Layer 3 of a small transformer language model trained on English Wikipedia (13 layers, counted from 0, width 64). Numbers have three digits each and are written without spaces.
Take only the direct path to the model's output, skipping the later layers: a vector added to the residual stream pushes a token's score in proportion to its dot product with that token's output vector.

Output vectors of the tokens that the questions are about. A number n stands for (n - 500) times 0.0046.
"ology": 828445624556524170581560579503455582341366559521375168711432495532499442396542353379384592466327529620602532306655700173338256781344282718266375502624756383516382593410473612923660872528469535
" commun": 530403551571427440407406483579634422514501546595675420447352609395405501271431312400604611412473600433620539345426544283490511716543631572628494527613610328673359359529533526583393561660441602
"Release": 622629556383279296889423347400624552568801579963562325514384804311578352488231409446523527395620687456416491507547609178490360502162369675394654283423366410650456667488346508774430766822289446
" second": 758614651447536560477529235576387313519600524612515383435298554441405547333477399497511632540557594469466542248373524575527432451381613522511628544540476501446498574471597403640476503670490454
"Ch": 482538540455499401654541404432562409482621560505654269572539555481671494470300439519422618361610503456640401353411584513339545730553385433535677318638684522581390455542365439377468476756569298
"ter": 462422583469464392802626413697522479510448535468499304483362462348520300491391732542311466491575748348645527508700685353547296331347592349513451475503616598555531456459444424461508690538813418
" (19": 583566629513418315460661478501477323532511522786466422498529548542727529423615475546495327284521526254471469504488522243421471633506377545658663702502500466532457282513344472592553518510478607
"ness": 686364479692440366374351759689733422544342496714591404630351350507470282732259289551441513330560454502664504377357380322525281427348420701331544357644666424643494557581699358513573608959549525
"Personal": 687631519329467399865218333530648387580674575907591176609495447485458431209270303494564737448369783486245311562528696461278357706295271723651846743635483444667500600423462477518245754640143233
"General": 456563435444327317906321396474574495528549545738568364549430508462649276373418419477380662472495778555520525502538555544335354692424326694698556427647505384534435541445538372539240711642475400
"gin": 312396737599474510652648386601534240556649554558507166438488653510314243338261603341535672487759331607700443427603528418520271427116380524521814467457523467701519450571529491582458573711516635
"Č": 494627648500492293533409389516659383309569571624650412757436544503484414383245380461327623456745651360442349445522589584444502836313444530560688327706596497524372512525434375545336461724585387
"script": 567459530451567390513381373751522354508514579572533114493359585738401519644565464478491498307732790564451436526526632030269170657524527407586674281589700207498406457614562578611590732640427387
"lo": 356681532694476420514440349462679466513526515615465267495435515534425440516502564658358541373295502676373381390544534533803396528449509424578524439512649449469492422347428450539695570630662482
" However": 482671448430397235365704415468584271350557566766656431628422485655434470419299467483286617510627514384418475289315590384371349640502487538623469399524553361427463503619621526779502842831512592
" his": 614519468573520589461661432672498285585517513565405384430475594346445518476431293579416454555407709312440503416291656578430336635491509367574570561491501530521494475381594517678422653667575445

Output weights of attention head 1. The head adds the sum of these rows, row i times number i of z. A number n stands for (n - 500) times 0.00058.
o0: 500568500478432555349617317433499606611521433282384584570754593683463743552522344491400524492450398319298420483718361317385493545584467523537615576534521546431502580574510521458541404727471431
o1: 563656688399524413554470604501421555479626515579398315561708369579665344449426553365377511594457581654630531636784408347636358385273410565472445354540322572593468569285557397716446541352274626
o2: 554405565768631635536456466664711620568315604376343662623818497383404670520706484241471647325430591608262606315433484253438453413502488628617398271285389435571540645415803252403533365615471426
o3: 653609357327602530365517589587512320651448547610395452481287427586867341493547431667357708825378509654395349408396603567389274713428409432426604754622531501360535724345387378540284390613518648
o4: 470468577187652379544762319592513413758624320589303740652597552282587451652410380586484522270519525429274746593465640531361531567604376288660559525494516474537356561559581425373306391529685375
o5: 556562412850603650198332671296740436467529360664651664496461519677634354584567613490210538274610471373343415351483520379436352346486454271735590392444689301483563784476645709650385320397765445
o6: 614747635422520410548288684456224658449470622514517543497520488404673444496361448620627517295506314384738282588699550399699449374303665467528567511593557530606362556392417437362529865505061436
o7: 483409462371679323284585408182839257725430339607457443560585579406511580400303434473471315667643587156428472418427439677698512744562723466237591730534635635355790316120276540501582369872858633
o8: 482584430333381362482718559419469647431518554569652473459433484675606616421298367676756504445750350563478401202521652595359600411671335365339614399681478548414482231523572750485542333616590388
o9: 629693377761103537629427638340367592582421401521617378274425500800520609495454638456419353622611636605516356553592544440499615589298556564373433255519687275481473444470690697529406357367271823
o10: 268719603494591672272428280398688436393509282599559407471433573696604437328482383535874586656383700471327633385255687452212289519515654614643616566424453604625513253508237552304762384563443770
o11: 485650702525453529519694230547384667371797540681456582379291400483562463459518202319548486652426859437527445494585644616359632387828375694514703431524485392438135413387387536222597526417649334
o12: 547689538237531372656744284376607167490455468587250510523492483171488442764383504513303451484481648325616684851402453502619677681637457411694384586369637433512655650378595524622466453275354465
o13: 407406412644494571506625534553413399649331327641551745244355476459455502351562409419212524613632413626507683454305635489610705351739530413507543437603572528564464448529218570408451479723489526
o14: 315391705671317490403528653435631608342680360411719304673628490467373479589380458367419548425486362374344663660596593536441456760316303622551577652613609390438464382451456603659160622442847351
o15: 435466365399457541535374385528693421433369605501602552680556516414311513545456299600573631578446278743723376568555403519540663608400576324414440722559456504599561590659509371479417553596100459
o16: 338439384390492399514521532604515468516703232517746601576536390683405414397444541634403453477696401606693440644437395522379584289419428502610381452437477409733248440682705384533467602464586678
o17: 482516552591428386475525522551290462561534763475616629351253372283520217459598631497354472641365699511785686500426660646698270614453583646599450462562468299575448621210248331447347583534615708
o18: 288307526624548580571541442520545372480398579436403454329186388436451556429507572386585379477453871463650495508502527597641547497835602669446587592378406554450387413610371535515733523388528444
o19: 595462898427445342524563152446413688317738811465396538370618757468361386350453248491796429582357485607586357605700431587451601313416641401634474411592439412573491494485506388364736384491442429
o20: 664585449401664425563250386557470649601667563638731564735602543280360417452436389422692420506421685537565474429507522706538640509515721286427324267493585417447480407457505479161557564374475416
o21: 593303558659507429405829299288620332858332759231428370688660582299496625593425415372300406659293550291479406631449324525683404614505541472624429672398613515492679490487465373514640452646575467
o22: 580302335203464538492487498588385344454332389469395584370501579622453390629494400611242597225382627443400624830624562384302674539719435607682381617485350504763607472467338537741575582351610759
o23: 438468530553685547562699518711545380454321681512356514501424511561634544510565633598292729478681374480531416401436364574425274403506257582479511541423370506373448366391605384714538456658439577
o24: 494592435382404412326483334337470564570581528381376486549633455807675479654694304534393481491369573393258377675741244410360364541525411446473729640567556682445466562719585564766482190564541511
o25: 430279548765530588419327254447689353472722393688592623350351644240446506457506302499449476421483545481550427537598456977495799348253845529526673615546581379577400338522309490434739318704321495
o26: 485405396886651727376308562656618151532562377757681576403505293145330694544578495377166453806469450812581413201188523781763635311549593677512298245354560478566513627457527432489528421535376650
o27: 466409257400565491333459658571579502489461545288608444509534309603604546373490394525368603525404468713503387391571389426507504476608630397543533534627504536412631690614535551766601363580273364
o28: 495509453353433500529595226456523415587475489462328571597521529302669647793517555501579415292452544340516571380560500584568452625434582695331631507539356588498530657334437478372604532667344453
o29: 556770404438451438276418584584668586360594562319584563570689325614482575399481560669348598451508466356397653190769328427464451498521390657624426501376402620489536513416568502715525030563561545
o30: 603469515498488374304413476367745346387651536613607400604513318314503677552334261634799396500487509467417237302473479805614643393482579658410519599329630706571411303474686463589660198478594573
o31: 203323452604533564388371588541666331538489421490845420426504428449394663508247417532451347521431707706508258375313661780419561644656594622656346367447508291635483384669641641482610438416650508

Each question shows a token from some text and the vector z that the head gathered there. A number n stands for (n - 500) times 0.0022.

" pro": 617483494626675409420745563378459530640503469484409516491406506650569495551397439612629495474486
Pushed down most: "gin"

"s": 519465349522557453538696605414567631541581538495550568542522497481437490458617345582597421385490
Pushed down most: "ness"

",": 502486474502444563480537497518463486466456478520479589580492547512425485513648515643640556450584
Which of these tokens does it push up most? "lo"

" f": 561480364488651365537672694359421716407762622510488576583537407410428621387583424367456426325461
Which two tokens does it push up most, strongest first? "Ch", "ter"

"ic": 571501383357456577629523502327522452411496548497666464530542428418561583492635338616575477319463
Which of these tokens does it push up most? "gin"

" for": 540418373582523681457541670507610449368564523474601508492345445374478553526471466660569443348635
Which two tokens does it push up most, strongest first? " However", "script"

"ome": 573494354472652537545534722385588522370556591495613422479408454348523461537444198608582412318455
Pushed down most: "lo"

" and": 592503354599578493530566527464549470508400418511426568505534573534465495579558376590713542400469
Which of these tokens does it push up most? "Personal"

" ": 552430493389412527445593500502505536474559535593463575598567534562408499503745502604611477372566
Which two tokens does it push up most, strongest first? " commun", "lo"

" to": 441403414729679638312532607441596606495647592426525759461387498409474628431537571517565467275620
Pushed down most: "ology"

"bu": 564412323535604418510483472399611469415469615565612640489508435422584405525531385459590454391582
Which two tokens does it push up most, strongest first? "Personal", "General"

"gen": 521543316633556426588643566355578571487474605510537532488452450379529539447588291606613450330473
Which of these tokens does it push up most? "Personal"

" of": 540482557544434720514438539602621484344458505526584447490474469274435486628612570678479559539704
Which of these tokens does it push up most? "ness"

"e": 591508577374515658446449444466525415467447493441537532533383424463574496599444444517620641394460
Pushed down most: "Personal"

"dy": 596472457492508604581478512371469429440490544541519465465527401444475513532557299647605496293377
Which of these tokens does it push up most? "script"

" (": 484566426340259395421575628592566623318515457486445576683695576521370576531658553534468512525570
Which of these tokens does it push up most? " commun"

"lo": 598612354606466455474553630546558536407517558428491617471470402531550564615434382605588586396462
Which three tokens does it push up most, strongest first? "ology", " (19", " However"

"le": 557469437586565437425521429387492589506488575570489660557413546536536478485580472524629607394475
Which of these tokens does it push up most? " his"

".": 527430178502429232497885748379631606401587635561489567572624433510442557370734341500687427490481
Which of these tokens does it push up most? "Ch"

"B": 574480353581533560208598659394504517209662607389685605586412255438667619619467313662477510299406
Which three tokens does it push up most, strongest first? " However", " (19", "script"

"dge": 510496396525526494462425543514537531377487508480530552602435502351570458511544437569579507382586
Which two tokens does it push up most, strongest first? "script", "General"

"b": 676376351487619403576721697289452568361629722577570447501400391394533540465622313587597514386487
Which two tokens does it push up most, strongest first? "Ch", "Č"

" can": 501321305544778478260779707262444569630641726459536660523433407573561566348469321463600390270528
Which of these tokens does it push up most? " his"

"and": 622435292467563395618667687313445585353613720563598489538449380375489543463623295585549506386464
Which three tokens does it push up most, strongest first? "Ch", "Č", " (19"

" by": 514465380530396684518493630445399522325399553469571569586435481459354660578506468654548496424624
Which two tokens does it push up most, strongest first? "ness", " However"

"re": 593563351671577445545579623510550510520429477469485546480453372544497629677387231548606537455349
Which three tokens does it push up most, strongest first? " (19", "ology", "Personal"

"an": 537563416433623390499588579374430626532640699550512543597501381449472607428500369447438443305471
Which of these tokens does it push up most? "ter"

"hy": 576495371384442586623579530341551434374478545457644451498481464387556546504554317609578485313457
Which of these tokens does it push up most? "script"

" a": 423504302566460553486476543526647559490612553428474698500423532348460510429484486506516473219512
Which of these tokens does it push up most? "General"

"ar": 576507589372500671412436475486489404422461552445549534533365437466564504600431475551566637403513
Pushed down most: "Personal"

"ted": 445525390595542491546344586511522574343564527481505587625384444257479494452556461588558468366532
Which three tokens does it push up most, strongest first? "General", "script", "Personal"

";": 494484385513485436485669589621588540410539362478434607628646557504405506503807580495665484593603
Which of these tokens does it push up most? " second"

" B": 645486448658614619438630694443530537402496548447414608464463420600532533672437291606663582453429
Which of these tokens does it push up most? " (19"

" through": 528444440605358746379504568568536369301456558473544584486400478586389563651489613681523637577587
Which two tokens does it push up most, strongest first? "ness", " However"

" project": 620637318509539323486567618434490646464503634434538594527515431613364483599422264646603524344361
Which two tokens does it push up most, strongest first? "ology", " (19"

" M": 581614274495406458638521576431398621467398656411441686556640316532334512580410259534608521358381
Which two tokens does it push up most, strongest first? "ology", "Release"

" West": 478518411611331724405440563620512392342443558416514638493451418570375524637448577676524628556543
Which two tokens does it push up most, strongest first? "ness", " However"

"r": 505516404430528513583563395298485637625481615469440672572651462583501543465738446465642411357488
Which two tokens does it push up most, strongest first? "ter", "Release"

"et": 443443360695682678381572668472599461538583619455508521399370514372502559420558524604542442345656
Pushed down most: "ology"

"ad": 583536316536448432650572520386467431426478487537467618506531431586411529565479424550677477429381
Pushed down most: " commun"